Layer 6 of a small transformer language model trained on English Wikipedia (12 layers, counted from 0, width 96).
Take only the direct path to the model's output, skipping the later layers: a vector added to the residual stream pushes a token's score in proportion to its dot product with that token's output vector.

Output vectors of the tokens that the questions are about. A number n stands for n times 0.034.
"Hockey ": 4 -16 10 -9 16 6 -2 36 6 -9 9 5 7 21 -5 -26 -3 -21 4 -10 -14 8 3 -29 -21 -4 -11 20 -2 -34 29 0 -2 6 21 -1 -31 -6 -20 6 10 12 -10 -6 35 -21 12 -13 10 4 1 -17 -9 26 2 -3 17 -24 11 -10 8 -15 -2 8 -11 26 21 -3 -3 24 28 0 14 -3 -19 -8 1 4 -11 -3 -5 7 -12 24 6 -2 0 -21 18 2 2 -8 -14 0 -9 9
"wide ": -10 4 11 -6 9 0 9 25 -5 -11 17 15 1 -5 -4 -2 -8 -8 8 -8 6 13 17 16 -13 11 -15 -24 -18 3 11 -10 -2 13 8 14 -1 2 -26 1 16 5 -2 -8 31 -2 -19 -32 -3 3 8 8 -10 3 4 -30 27 0 -9 7 2 4 8 8 -18 10 22 -10 -5 -5 16 9 -2 6 6 -18 -11 0 23 25 -11 -12 38 -10 17 22 -4 9 -9 16 -2 -48 0 -8 -19 -24
"tw": 6 -2 -16 -9 6 0 1 23 9 8 25 -8 0 -14 8 -13 -25 10 -15 -1 -2 11 1 6 7 -18 1 3 16 -15 -15 -2 8 9 -3 -8 -6 23 9 -4 -2 -7 9 9 4 -15 33 -3 13 1 27 2 -17 -4 4 -6 2 2 -1 2 21 -5 -8 -3 -13 5 15 -6 7 1 -20 -7 9 -23 -15 -3 -19 -6 0 -7 -12 1 13 0 1 -3 5 16 -14 -7 33 7 13 -2 9 -8
"whether ": 9 -19 3 6 -17 24 -4 2 7 14 33 8 35 13 -28 15 -5 17 2 0 39 -20 3 -33 4 -26 -5 -8 -16 -16 -16 -14 21 -22 -7 28 -3 20 -14 -39 11 -26 -10 19 33 7 -13 10 16 0 11 -3 5 4 -24 -20 32 12 26 32 0 -13 20 16 -27 -3 13 -47 17 -1 34 37 22 29 15 -20 -3 12 -2 -3 -24 11 11 26 6 -27 -3 -10 2 3 -15 -6 9 5 14 14
"iev": -21 -22 -5 -12 20 30 14 22 0 -2 16 17 -16 25 -23 -14 -11 8 -22 -1 5 -1 14 -28 -8 -15 2 1 -1 -7 33 -8 17 -18 14 30 -12 9 8 -5 30 -16 7 18 29 -16 9 14 -4 8 37 -4 -43 8 2 -32 -2 23 7 9 -26 -10 17 -7 1 47 -14 5 -11 23 -13 1 10 22 20 2 -5 7 23 -7 16 -2 -13 9 10 11 11 -8 6 0 5 -6 16 0 -8 -15
"s ": 1 -7 6 -12 7 -3 5 -8 20 17 -1 7 8 -10 5 -12 -7 11 1 -20 -13 2 -2 3 11 18 -1 12 9 6 19 -5 -3 6 1 32 0 -8 -18 6 -7 4 10 8 -10 3 -9 9 -9 5 9 -3 14 -8 -14 5 -6 17 -1 -7 -4 13 -6 14 12 21 -2 24 17 -14 6 -13 5 -9 -11 5 26 -2 -5 4 19 -3 36 -1 -5 -2 -5 23 2 -19 1 -6 -5 4 -3 1
"after ": 1 3 -23 19 14 5 -7 -2 -2 6 5 9 4 -8 -15 10 -11 -6 28 -4 2 6 9 -15 -2 -20 -3 -21 -24 10 -11 -15 4 -3 13 0 7 24 6 6 -5 1 8 16 32 -7 -9 6 -1 -1 1 16 3 -1 -8 -2 13 1 7 6 -20 7 20 1 -10 -27 6 -4 -11 33 -10 25 15 -18 -7 -1 -2 17 -7 12 -6 8 17 5 11 -11 -10 -2 -18 -13 0 0 1 10 11 -4
"day ": -4 7 2 -1 -9 -19 -16 -6 11 9 29 8 -7 1 -14 1 -13 1 7 4 -4 4 24 0 19 -40 -6 1 -41 -4 4 6 9 -20 -5 40 -13 3 -6 -4 -13 14 19 15 11 -11 -1 -5 2 2 0 24 12 -12 -10 -25 -5 -15 8 -6 18 -3 9 -4 -12 22 18 -7 -4 29 7 3 3 32 -17 -5 -18 12 -20 20 -8 3 6 -4 -11 3 6 -7 -8 4 -12 -6 -15 4 -6 -3
"its ": 19 -18 20 17 -3 0 -27 2 4 -14 -13 2 17 -12 -5 21 16 -5 -17 4 -4 -19 -3 -23 -12 -27 2 -17 21 10 -24 -8 19 -8 -6 8 -5 37 -9 -16 -8 -16 1 18 -7 14 -17 -2 8 -2 4 -6 9 -32 17 2 12 -16 7 4 15 0 12 22 -16 -5 -24 5 -12 -16 10 -22 20 -3 7 -3 1 5 -5 -5 -9 4 35 13 -18 -2 -5 -3 -13 -7 -13 -6 6 9 -9 -25
"city ": 10 5 -15 20 -2 -21 10 2 -6 -4 19 15 -3 8 5 3 2 11 -13 10 10 -16 18 1 7 -3 -7 -2 -21 8 20 -18 -3 20 -5 9 -4 -2 1 8 2 6 -2 1 23 -16 14 -6 11 0 -4 13 2 -14 -5 -3 -11 -16 -9 -1 2 -10 24 4 -7 24 -6 -10 15 17 4 5 15 -17 -14 -5 -9 19 -6 -15 -11 13 -2 -5 3 -9 6 7 -5 -9 8 -7 -17 -9 -6 -4
"|---": -4 -95 -29 -10 9 23 14 29 -22 -5 91 59 24 54 -35 -41 24 9 6 21 32 -19 29 -20 -22 -33 -45 -7 11 -48 52 -27 49 26 29 61 8 22 -14 -12 8 2 -13 5 55 -8 3 -40 29 29 24 43 -24 57 18 -28 34 -15 25 34 -32 -52 20 -3 -69 78 18 -54 -14 33 33 43 39 57 0 -20 -31 18 -27 4 -18 21 -9 -24 13 19 29 -16 10 13 -5 -26 13 5 -9 17
"ms": 27 -22 -16 -17 0 -14 3 23 -10 3 22 0 26 10 -22 0 -2 10 3 0 31 10 9 -17 -1 -5 0 12 15 -11 9 11 7 -2 -16 43 27 4 -9 -12 10 21 -2 3 9 7 18 -6 1 7 19 28 13 10 13 6 2 1 -12 15 5 -11 -1 14 -9 34 8 6 9 -1 13 -8 11 30 12 5 -8 -3 -4 3 10 3 -18 4 -14 -22 -7 0 5 20 25 -6 11 11 -1 3
"Public": 2 -21 -5 -2 9 35 -6 13 -19 -11 -9 3 24 18 -12 -9 8 7 2 13 13 -2 7 -2 13 5 -14 12 17 4 -6 -19 13 -7 14 21 9 -17 -8 -10 9 -6 -10 -13 12 -8 7 12 20 5 -3 4 -44 -4 33 -22 7 -12 18 -4 -43 -24 -4 -9 -7 6 17 -9 0 35 -4 13 -3 15 5 -32 9 12 -1 -16 -18 30 -25 -17 -13 5 18 16 27 12 -19 -27 6 -14 -5 27
"including ": -4 -12 -23 -19 -21 -24 -22 -2 -13 0 2 -12 13 6 6 -13 2 24 5 22 9 16 32 9 -4 -13 -19 -4 17 12 -24 18 22 -2 24 26 -6 17 -10 10 5 14 -1 14 20 7 14 0 -4 -3 -8 9 15 17 -6 -17 22 -21 -3 -1 -3 6 -7 3 -15 -4 10 -7 11 7 -2 19 12 -10 -3 12 17 4 -4 -3 -8 2 21 -18 13 5 -9 -20 14 -2 -7 3 -1 7 14 1
"une ": -13 -19 -9 -7 14 -5 20 -17 -10 -7 -7 24 14 15 15 -11 15 12 2 7 15 -5 -5 7 4 -3 -3 -37 16 -10 -20 1 -3 0 -1 7 -6 -12 -6 -1 0 1 -21 -4 22 15 -1 3 0 7 9 34 -25 9 6 24 -7 -10 18 8 12 -8 0 10 -16 20 -2 3 -10 21 4 23 -4 9 1 5 -1 3 -21 -15 0 19 -19 -14 3 -1 -13 -8 -14 3 0 -5 1 5 -15 -27
"ropoda": 13 -45 -9 3 36 33 0 19 11 13 13 42 33 8 11 -7 9 15 6 8 17 1 5 -33 -15 0 -16 17 8 -3 2 4 29 26 17 5 -11 14 27 -29 8 -14 -4 -7 55 -7 6 -27 26 14 11 13 -17 12 23 -25 35 21 7 24 -24 -45 7 8 -33 36 30 -25 -15 4 6 22 23 37 -2 6 -31 19 10 14 1 -2 -10 -24 17 1 21 11 5 24 12 12 -19 -2 22 25
"outh ": 2 -20 -22 -5 13 -9 18 22 -4 9 13 -19 38 23 -23 6 25 -1 11 4 1 -21 28 -22 -17 -11 0 -10 2 -38 21 -23 -11 -19 25 31 -15 -12 -3 -8 4 -15 6 6 19 28 5 -27 13 9 -4 19 -16 0 0 -23 11 -20 -10 29 3 -39 13 2 -8 22 24 -2 2 -23 22 21 1 13 1 3 6 19 0 -16 6 0 -10 2 8 10 31 0 20 19 -3 -14 -4 15 3 19
"ago ": -1 -27 -25 0 -21 -32 41 -9 -17 6 25 1 7 21 -9 18 1 14 16 14 -5 -1 20 -13 5 -13 5 -12 -20 -14 -7 -13 27 12 -4 29 3 7 9 20 -20 3 -8 15 36 19 13 -3 12 6 14 20 -13 31 -26 23 11 -4 2 25 4 -4 4 0 -13 8 2 -12 -15 4 26 15 4 27 -17 -20 -6 16 12 -31 -17 10 -19 0 10 2 -13 15 -29 -4 -21 4 6 5 -3 3
"follow": 15 2 4 20 2 21 -13 6 -15 0 15 25 11 21 -47 -1 8 -2 -3 19 0 16 -16 12 -3 6 -16 6 0 2 -9 -30 16 4 8 5 18 5 0 1 -3 -1 3 4 -3 -17 2 -38 8 0 -18 29 -2 -5 -2 -7 20 -22 6 9 -3 12 23 -6 -4 1 8 -18 -28 12 -9 6 7 19 26 -2 -28 16 33 9 2 -1 4 -2 -12 6 3 -5 -26 1 -5 -30 8 25 -6 25
"Background ": -3 -9 -11 8 1 32 -14 8 10 5 12 -3 4 22 -13 10 24 -17 -12 -3 9 19 5 -18 -22 2 -20 2 25 -10 24 17 6 -16 10 23 -19 8 -4 -2 -4 1 -10 14 17 -1 3 -8 20 7 -3 13 -2 2 -3 -4 13 -5 9 -28 -23 -27 -7 -7 -15 14 20 -14 -13 18 -10 10 19 8 21 1 20 25 -38 7 15 -11 -22 -12 15 11 13 -8 12 20 -13 -13 4 -5 24 36
"ase": -10 -22 -24 -9 4 -10 -2 28 10 7 20 11 -8 4 -3 -11 9 -3 -10 15 -10 3 -13 -20 -23 -12 0 4 3 -20 -13 -10 -4 -5 13 -16 9 6 12 2 21 -14 -11 -10 14 20 21 -16 7 10 22 7 9 4 16 5 5 2 17 -10 -38 -5 -5 1 -23 17 15 6 3 -18 4 18 0 8 7 -2 -1 19 -26 4 -5 2 1 0 -11 5 -5 -16 -5 2 -14 -8 -17 -9 24 14
"en ": -10 -9 -17 18 -22 10 -14 -6 18 1 -19 -3 -20 10 19 -20 20 -2 1 10 4 0 14 15 15 13 9 1 1 8 4 0 -15 -7 -2 -5 10 -19 -2 15 -13 -4 -1 3 -2 -12 -10 0 -3 2 -10 4 -1 5 4 -6 0 -5 28 -16 -6 10 12 -9 5 9 -6 5 30 10 -2 11 7 -2 14 15 5 -4 9 9 5 4 4 -17 -1 6 1 3 3 -7 5 -5 -11 -4 12 1
"e": 5 3 -19 5 -3 14 -19 -15 -7 12 3 1 -12 6 0 -3 -21 -12 -19 -9 3 2 -2 -2 -4 19 6 0 3 6 -21 24 -7 -29 23 -27 7 -11 -12 12 -1 -19 5 -6 -3 10 5 1 -14 0 21 -8 19 -12 -9 -5 9 7 3 -8 15 9 -16 0 0 -4 1 15 9 0 -8 -16 9 22 15 11 22 9 22 13 22 -1 0 -12 -4 -1 -17 2 2 0 -2 22 -7 -2 3 -12
"-": -5 6 -3 -10 -12 -12 -1 -6 6 3 0 -18 -2 -6 18 -4 -23 21 1 -8 -1 13 6 -12 5 17 9 12 -2 15 14 14 -23 -12 -5 -20 18 -17 -11 13 4 -9 -11 2 -20 0 -7 -22 -3 4 -8 1 9 -11 -13 6 -8 1 -13 1 12 15 -10 -12 8 -15 -18 1 7 8 -2 -1 -9 -9 1 13 4 -5 -7 -6 -8 -2 14 6 -2 4 -11 0 -13 -7 17 4 6 -6 -10 -16
"least ": 6 -13 15 11 25 -10 14 -16 10 -13 28 -10 15 15 -33 10 30 30 -27 -3 14 18 -19 -1 20 -20 -5 -1 6 -10 20 -31 21 -6 -3 21 16 14 -26 -24 19 -1 14 -7 13 -5 0 -28 5 0 28 12 -33 3 1 -28 31 7 31 2 -8 -23 24 -9 -9 28 30 -29 -31 -2 12 23 10 24 20 3 -30 -15 25 -26 -15 27 20 -13 -8 8 16 -19 -19 27 -19 -13 3 3 -8 -22
"ord": -5 -11 12 0 14 2 4 30 10 -13 1 -15 9 13 -2 -21 -9 15 12 0 -18 -3 -5 5 -13 -22 6 -5 23 0 -14 -7 -11 -3 5 17 19 4 4 -9 27 0 -20 10 -1 16 32 -8 0 3 3 0 -16 -1 -2 -3 -8 1 3 -2 -4 2 7 -8 24 5 -4 -3 -16 6 11 -7 4 13 5 -4 0 11 -18 -8 22 7 13 -10 -12 16 19 -3 -9 -14 -1 14 -7 13 17 10
"===": 26 -15 26 -14 0 0 5 -1 -6 1 -14 34 -9 17 -27 -13 1 18 23 -16 19 -4 9 25 -25 10 3 22 -5 -5 1 5 -24 -8 27 27 12 -3 -31 21 12 -10 7 -5 16 15 -2 6 13 2 2 -1 10 10 -38 17 -13 -46 -28 -21 -24 -3 17 -11 -17 2 2 0 0 6 2 7 10 -5 1 13 -28 12 -1 18 -32 -4 -15 -2 15 10 -8 14 -18 -2 8 7 12 24 25 24
"charged ": 3 -9 -2 -2 -1 11 -11 2 -2 4 21 1 15 0 -9 -24 4 19 17 8 13 -2 15 -5 3 14 -4 -23 -4 -20 -11 2 0 15 29 -3 4 -2 23 23 28 32 -15 14 10 13 9 2 9 3 0 13 -14 19 2 -4 16 22 15 -5 -35 9 1 19 -26 42 1 -21 -9 3 38 3 9 19 -2 -11 -9 26 -10 -3 -27 1 22 -4 5 -11 18 15 6 0 20 -6 -19 -6 -12 9
"own ": -6 3 -9 -24 -13 -6 15 24 -27 2 -6 -8 -3 12 2 -29 6 -8 -4 -4 6 4 9 10 -12 8 -5 -14 2 -5 6 -3 -2 11 9 -18 7 5 -2 -2 -17 -8 -9 -18 22 11 8 -32 -7 3 12 5 -16 -2 -2 -16 37 2 18 -19 -28 0 4 -9 -8 21 33 -12 -36 -6 -11 28 -1 19 -13 8 -21 10 30 -15 18 25 30 -2 -22 29 23 16 -11 -6 0 -26 -10 25 19 3
"iant ": -17 -35 -1 -26 21 19 15 23 -16 -8 28 1 -7 20 -5 -21 13 17 5 20 -5 12 6 -8 3 26 0 -3 -3 0 20 -19 7 -5 17 -14 -4 7 -20 -11 19 6 -5 3 -13 4 -12 -16 -6 8 -3 -10 -21 12 25 -12 -7 6 9 3 -23 -27 20 12 -12 41 3 -8 -4 39 13 -1 -4 25 6 3 -15 -17 -18 9 -13 2 8 7 16 -4 17 3 20 -6 -31 0 1 0 -10 4

Each question shows what one neuron of this layer's MLP adds at an activation of 1. A number n stands for n times 0.011.

n233: 46 35 -2 -16 3 -14 0 20 -14 -3 31 -32 20 -20 -5 -5 -3 23 -5 15 48 3 32 -14 -15 -27 -12 11 -49 -10 18 -20 -17 -15 -1 7 -21 -6 -16 -29 -6 -16 7 -13 -59 23 6 -14 -9 -38 1 -19 -10 -17 19 23 -37 6 -22 -22 -6 -24 -23 8 -3 14 -3 25 -9 -26 -1 -43 -13 -16 19 -11 -25 1 25 32 -2 -29 3 -10 -52 -3 -14 -22 1 43 10 15 -20 34 28 1
Which of these tokens does it push up most? "ms"

n393: -33 -2 19 -15 4 -19 12 -9 12 13 11 4 -13 20 0 -53 43 -18 -7 -41 18 13 12 12 -14 -53 2 -19 -37 -16 2 -9 5 27 7 -49 5 21 -3 42 -1 23 -3 -10 -25 69 5 -26 34 -33 14 0 -22 23 -19 -35 -2 31 -30 -11 -44 25 -23 -25 -35 16 -35 3 7 -9 44 20 -20 19 -16 -7 -9 1 -24 1 2 15 -4 -18 8 53 -1 0 21 -5 17 1 26 15 -16 -16
Which three tokens does it push up most, strongest first? "|---", "charged ", "own "

n281: 1 -6 -49 -27 -14 -27 8 -11 3 5 -19 -26 -17 24 -11 4 -29 -8 -41 0 41 -16 -20 39 21 -38 -27 -15 35 -19 -27 -23 40 -3 -8 -48 0 -16 3 -6 25 -22 34 -9 46 -21 -10 12 -11 6 -37 12 -11 -3 -49 -11 -8 -33 13 -16 -20 -2 -31 -55 -3 12 12 -20 -10 -37 -2 -3 32 35 20 6 -6 2 -12 -1 3 16 16 2 -4 -22 6 -21 -24 -31 -26 3 36 -10 15 -3
Pushed down most: "s "

n80: -17 -7 -11 -11 17 13 8 39 -19 37 -41 5 19 -14 6 1 -33 19 13 -20 17 -6 -15 12 29 16 -48 -4 4 11 7 8 27 35 30 17 17 -14 -26 4 -33 -15 -5 -16 -18 5 -17 22 0 -38 32 8 2 -12 -35 14 -8 26 28 -1 6 16 -14 14 -5 10 29 24 16 9 10 -13 39 37 -30 15 3 19 5 -5 28 -1 -5 19 1 16 -6 19 34 -3 13 3 13 -2 6 4
Pushed down most: "least "

n479: -14 14 27 -9 2 -16 43 -22 5 16 40 -7 7 -51 1 -14 -31 -15 12 -30 18 -7 14 -12 1 35 -12 1 -24 10 27 -8 10 29 -17 -10 0 16 7 22 25 22 8 -17 31 23 -46 18 -23 11 -15 -31 -32 -25 -45 -22 -36 -1 19 45 -8 6 25 15 6 -16 -18 11 17 11 -7 -31 14 -14 -1 -19 -49 9 -17 19 -15 20 80 -4 -17 -21 -37 9 -21 7 17 2 21 -35 -5 -30
Pushed down most: "Background "

n115: -22 13 8 -6 37 21 -19 20 -14 -34 -8 33 25 -20 -1 -5 -9 21 -12 16 10 42 -26 -28 -1 12 -13 -5 5 20 14 -6 -23 -49 3 3 -7 2 4 -10 -16 11 -6 -12 15 9 19 -16 10 10 46 43 -45 -36 27 34 2 3 -47 -3 46 20 -3 44 -21 1 22 -8 -2 -46 1 2 2 10 -13 16 -22 -26 21 -25 -22 11 6 21 -11 8 26 -2 -25 8 -10 15 8 -4 13 -21
Pushed down most: "en "

n184: -3 -39 14 13 12 15 -19 29 -8 12 19 -23 -7 -1 9 -25 9 7 -11 -26 19 8 52 18 -7 -10 27 -31 24 10 -1 -32 -17 -1 3 44 -22 21 24 -18 1 24 -57 -15 33 -8 30 45 33 0 -49 -5 8 -6 24 4 0 3 -22 -1 3 -24 -3 -41 -29 16 1 -33 33 -3 15 7 29 28 -12 19 -5 -27 -44 -12 -10 3 34 -19 36 16 10 -29 25 15 37 -1 11 -22 14 -35
Which of these tokens does it push up most? "|---"

n136: 2 0 36 16 9 6 -12 -9 -2 11 -7 -24 5 0 -29 23 -15 -24 24 -16 -1 18 13 10 37 -2 20 -18 12 -11 12 -28 -28 24 25 -30 -2 -3 7 6 17 2 -35 -3 -21 -31 15 -1 -14 -5 -2 26 -12 -1 6 -33 -6 33 21 13 -21 -2 23 10 -46 15 -28 -19 32 -23 4 10 -23 -49 3 -22 -20 39 -1 16 -2 23 19 -25 42 21 27 -10 28 -21 21 -13 -5 33 -8 -7
Which of these tokens does it push up most? "charged "

n25: -32 56 -2 33 19 -16 6 -24 0 -2 -7 36 -21 -1 26 -17 -48 7 6 24 -21 -43 31 -4 8 -13 7 -6 -20 -16 -11 0 -1 7 2 19 2 -26 -23 -8 23 21 19 19 43 -35 18 7 7 8 -27 18 -7 -6 -33 10 -1 -42 -12 13 29 -20 28 -34 -19 21 -36 -32 55 -34 -19 20 13 -13 -25 27 13 27 18 -2 12 10 -31 11 31 3 -14 -4 26 3 -3 12 6 -30 -8 -33
Which two tokens does it push up most, strongest first? "city ", "day "

n68: 12 11 -18 7 -11 -5 15 1 -11 -8 25 -8 29 -23 -2 -27 -15 15 -29 12 -24 -29 0 3 18 -22 -59 35 -18 -3 19 -20 19 -10 -3 29 -17 -23 -17 -53 -10 -38 -9 -30 4 -59 -6 13 22 19 -3 -10 16 24 -25 -7 18 10 18 -40 17 26 6 -6 45 -8 -6 13 39 -4 19 -1 37 -12 -16 -21 -40 -10 -8 -15 3 -5 13 6 -23 -15 -20 -1 18 5 -8 -13 -22 -23 5 25
Which of these tokens does it push up most? "whether "

n358: -16 27 26 10 -1 -16 40 11 25 6 15 20 -8 16 13 -26 -13 17 -22 -32 -34 47 6 19 -9 8 -24 -18 13 1 -3 -12 11 21 -31 -26 -11 -7 -11 36 -19 31 -9 2 8 -25 -28 -9 7 -6 -29 -15 11 -32 -6 -25 10 -6 -20 25 6 -26 13 -20 3 32 -19 -21 -21 33 -28 -2 20 21 -3 21 3 -42 -20 -49 7 11 27 -39 1 38 14 -42 -3 -10 35 -11 9 -24 -16 -10
Pushed down most: "whether "

n482: -2 14 29 2 -2 -2 -11 8 -19 -22 -5 8 -36 -15 6 -16 -36 -14 11 -23 -36 9 11 -21 22 -14 29 -7 -20 2 24 -31 6 8 15 24 4 3 -18 33 -1 -4 -11 -43 16 -44 -6 8 10 -26 17 9 7 -20 -9 9 -11 4 41 75 -17 2 16 -7 -4 30 -19 4 2 4 -27 -16 7 15 -46 24 -9 22 31 9 8 -12 12 -12 -12 -4 -19 -8 20 27 -18 10 -5 -7 31 -41
Which two tokens does it push up most, strongest first? "iev", "day "

n217: 19 -26 -46 -13 -16 -16 -14 31 -14 -8 4 12 22 17 -12 -26 -8 2 -5 16 -5 13 -5 -15 -19 -19 27 -24 -18 8 1 12 -10 -16 -6 -6 5 32 -20 -28 -1 -2 -9 31 15 30 62 -17 46 -27 22 -2 -1 19 -4 5 27 -13 20 -49 18 -4 2 -17 -8 -6 36 34 1 -2 31 13 -34 18 18 10 -10 -46 1 -22 -22 -2 -16 9 -33 16 11 14 18 9 -37 -5 -29 12 3 13
Which of these tokens does it push up most? "|---"

n426: 18 15 2 -15 -16 -13 -14 -18 -17 -31 12 23 -14 -6 -14 -4 -8 0 35 -26 -23 2 -5 -6 31 14 17 -24 17 8 14 6 4 -4 -2 -19 4 30 -44 27 5 -19 -18 -42 9 -14 4 -12 11 2 -14 -9 51 4 8 -2 16 16 -16 21 6 27 22 32 14 -42 -13 3 -13 -19 -13 -20 -45 -4 33 -1 -20 41 -4 20 -3 24 -1 5 7 12 31 0 37 1 12 15 20 11 55 7
Which of these tokens does it push up most? "==="

n122: -31 -20 4 18 6 -18 18 22 -3 -5 17 9 -15 -5 9 -24 -11 43 -26 -4 -4 -12 19 28 4 -4 3 -32 15 -2 -13 8 -47 -27 -13 -2 35 7 -7 9 13 -12 -47 14 29 12 -33 3 20 -69 4 -15 -14 -15 -28 -4 7 -8 9 1 -5 34 14 -15 38 21 -34 -25 32 22 -21 -25 26 -18 1 37 5 23 5 -20 36 1 15 9 -24 33 -16 14 -24 -1 -24 28 14 -15 13 -19
Which of these tokens does it push up most? "ord"

n355: 18 -4 3 -5 25 -26 -7 -17 11 -21 -4 27 20 -19 22 -22 21 -7 -4 -20 -6 -16 -14 22 -18 -3 6 11 10 -20 -13 4 8 10 -21 13 12 -20 -21 -34 4 -35 4 20 -1 -5 21 -16 4 7 25 13 -19 11 -9 10 5 24 13 -39 11 13 -16 -47 23 29 27 21 36 -22 -3 -6 66 -1 -2 16 6 -32 7 -7 -6 35 -33 24 -35 9 24 3 8 -12 12 -18 7 -26 5 10
Pushed down most: "after "

n252: 43 -18 -37 -12 -14 1 -7 -42 -14 21 20 7 -4 -26 -26 -17 -33 18 -24 -2 -4 -21 -4 -14 22 41 4 20 13 -43 -41 14 18 24 10 -7 -3 14 -13 15 20 -36 43 5 24 4 5 -17 41 45 10 7 -4 18 21 21 -33 7 -33 18 13 -47 -15 32 -22 12 -10 23 11 -41 -6 -5 -3 -32 -14 -40 -5 -43 -2 -26 10 -14 22 -3 -3 0 -11 36 -18 3 -21 28 -10 -17 -14 -25
Which two tokens does it push up most, strongest first? "tw", "ago "

n293: -2 -1 0 14 -19 -18 -22 9 35 -12 2 -48 -37 -40 -4 1 10 5 30 22 -56 16 -4 -2 -4 -31 -4 10 -14 24 5 -16 5 -24 -14 -6 -39 -8 10 -2 7 -10 -5 33 12 -7 25 -18 -8 -10 -3 15 -18 -12 35 8 30 -11 24 32 5 -5 27 -11 25 3 24 7 -16 4 20 -15 23 51 -11 11 -3 -41 -1 22 -42 1 -60 -17 -27 -14 39 7 5 36 -48 31 -50 -4 5 -41
Which two tokens does it push up most, strongest first? "day ", "least "

n178: 2 -13 7 4 16 6 31 3 44 -21 14 -6 7 25 -24 27 13 -4 -14 -49 -52 -20 3 -24 -26 24 46 -6 16 -35 -9 20 1 0 1 -11 12 26 7 -27 -2 16 -20 15 21 -12 -55 -10 -21 26 5 -2 -19 -3 -34 11 -8 18 38 -9 -11 14 9 7 -14 -10 46 55 -2 -3 -17 25 -54 -1 46 16 6 2 8 24 -14 2 -4 -12 -7 -8 -38 27 30 16 3 -10 13 17 5 16
Pushed down most: "city "

n271: -16 21 18 11 21 18 2 36 33 4 13 -18 -33 -30 -5 22 6 -28 -5 -6 -17 10 31 11 -4 68 17 -17 46 7 3 -20 38 16 -1 6 1 -6 -12 12 21 -10 -3 28 -1 32 13 -22 -37 -30 35 20 -29 13 -17 15 15 20 -16 -8 11 20 -3 0 22 -1 21 26 13 23 30 -26 -15 -15 -23 -14 5 -1 17 5 15 -30 -6 33 -1 35 -31 5 -24 6 -2 -20 -18 21 20 -11
Which of these tokens does it push up most? "wide "

n207: 8 -22 -26 -2 -9 2 18 21 -28 -6 -23 15 57 11 -1 4 23 -33 -43 -14 -9 -20 33 -14 -3 -27 -2 -28 -28 -17 13 19 -31 -16 9 -17 -13 25 -18 -7 15 -10 -5 -16 8 -7 22 21 15 25 28 12 20 23 26 49 10 15 23 -20 5 -14 15 -5 2 54 7 -9 -12 -8 34 15 24 44 16 -8 29 3 -15 -11 4 -6 -61 -1 24 -20 23 20 -20 -20 -26 16 -13 5 35 -31
Pushed down most: "-"

n477: 19 14 -14 -5 0 -23 -7 21 -1 -15 -11 0 44 -6 -3 13 -1 12 53 -1 18 -6 6 -36 38 -12 -58 11 -6 5 13 11 42 -2 16 30 12 -9 7 -9 13 -14 20 17 -1 -31 -45 6 19 36 27 19 30 4 17 11 -8 20 -10 8 -38 10 0 31 47 14 3 1 -19 -28 -15 -28 20 -3 -6 -2 33 9 30 -13 -24 16 -3 -1 8 1 5 4 -29 10 12 1 -3 6 15 -9
Which two tokens does it push up most, strongest first? "ms", "ropoda"

n79: 13 -9 13 -31 -13 -13 25 -5 15 -8 -9 -15 0 -6 26 6 16 17 -5 -11 -24 -1 -10 -54 -2 6 -10 3 19 18 28 -23 -21 -22 18 -20 24 9 -25 -11 35 -30 14 23 -31 -3 -11 11 -18 48 -20 -11 8 14 22 -5 -19 -42 -9 -16 -22 18 -15 -10 20 -16 -22 -2 -36 -5 11 20 4 -29 33 27 17 18 -39 15 -33 -8 -3 4 -3 -14 -1 2 -50 -16 32 -18 42 -8 5 2
Which of these tokens does it push up most? "-"

n401: 10 -30 -13 14 35 -18 2 -14 -31 6 -31 45 -24 -6 11 -17 -8 0 -11 -23 -13 21 -1 24 17 -16 32 8 -23 17 21 10 -16 66 -47 13 -35 -14 -7 29 -6 20 5 -13 -10 -39 14 1 -2 -17 -23 9 16 23 8 -28 -50 30 -12 4 21 16 -20 -19 25 14 -29 -13 -4 34 -38 5 -2 -2 -5 -19 27 9 -10 -25 -23 27 0 7 -19 -1 -9 -11 26 -22 -22 -32 23 -26 -32 -26
Which of these tokens does it push up most? "city "

n461: 18 -13 30 -1 9 -11 -41 -26 9 -10 32 -18 -1 -30 -34 59 10 8 -49 -23 -4 14 16 -32 -52 -6 19 -8 -20 -31 -2 14 9 8 18 25 -11 30 -4 -3 6 -7 -17 -27 20 20 -14 23 -19 -14 38 24 -2 -7 -42 18 7 -11 -1 -10 -32 9 42 -9 -10 -19 -5 -30 -11 -43 -10 1 -1 -1 41 20 0 -32 15 -13 34 17 1 -40 -12 -7 -10 -1 -10 -1 1 -13 10 -8 21 32
Pushed down most: "iant "

n336: -49 15 0 -32 46 -15 25 10 5 19 -9 -2 46 -28 -4 -42 10 -1 25 5 27 9 -7 -11 -5 -6 16 22 -15 9 71 1 0 27 16 -1 -3 -20 -1 -49 25 27 -19 -1 24 29 19 6 11 -17 1 23 -20 20 -5 9 -5 -1 -42 -31 -3 7 -18 14 -10 -2 19 3 -2 -8 -8 -2 13 25 3 -36 14 -3 46 1 -7 -50 41 10 -22 -18 -41 7 37 15 16 14 15 7 16 2
Pushed down most: "its "

n480: 27 15 -19 52 -5 -20 33 7 8 26 -29 4 -1 -25 -15 9 -22 29 23 -7 -13 49 5 -25 -16 8 -5 22 0 -3 24 9 -10 14 32 -41 -15 40 -7 1 -7 -10 20 7 2 -22 -12 11 -8 2 8 43 -8 14 -4 8 22 11 13 -17 -22 13 -8 -32 36 -44 16 12 -6 18 -5 1 42 -44 1 -1 -10 3 -27 12 -54 -46 -27 11 10 1 -13 -13 -23 -24 9 -8 33 18 9 3
Which two tokens does it push up most, strongest first? "after ", "==="

n201: 8 10 -20 44 8 -38 1 53 43 17 -7 -31 -7 -16 -14 14 -12 -3 -6 6 9 -25 -4 25 -21 1 -13 -16 34 -1 1 -18 0 -29 55 -13 -23 16 11 -32 12 -24 33 11 -21 21 15 4 -30 -20 14 5 -24 -18 -5 -27 -2 9 12 4 -23 -30 -11 -21 -11 -46 55 23 23 -24 12 35 -26 -3 12 -8 6 -4 -35 -39 1 -45 7 29 2 18 -11 13 9 23 10 0 -2 9 -18 19
Which two tokens does it push up most, strongest first? "outh ", "ase"

n160: 10 -3 18 10 -15 3 1 -8 -17 -5 -25 -23 11 -15 17 0 8 12 -9 7 29 -3 19 56 7 22 -3 16 30 18 7 18 6 -4 -6 17 -7 -37 10 -33 4 12 8 0 -32 -42 10 0 -4 -11 -61 4 13 18 19 6 16 -1 -33 28 1 1 13 2 0 11 -21 -21 -28 6 -10 -15 -40 7 -25 -51 -30 11 -45 -42 -16 -6 4 2 51 -33 -13 -16 13 -16 35 -26 -30 -7 6 -12
Pushed down most: "ase"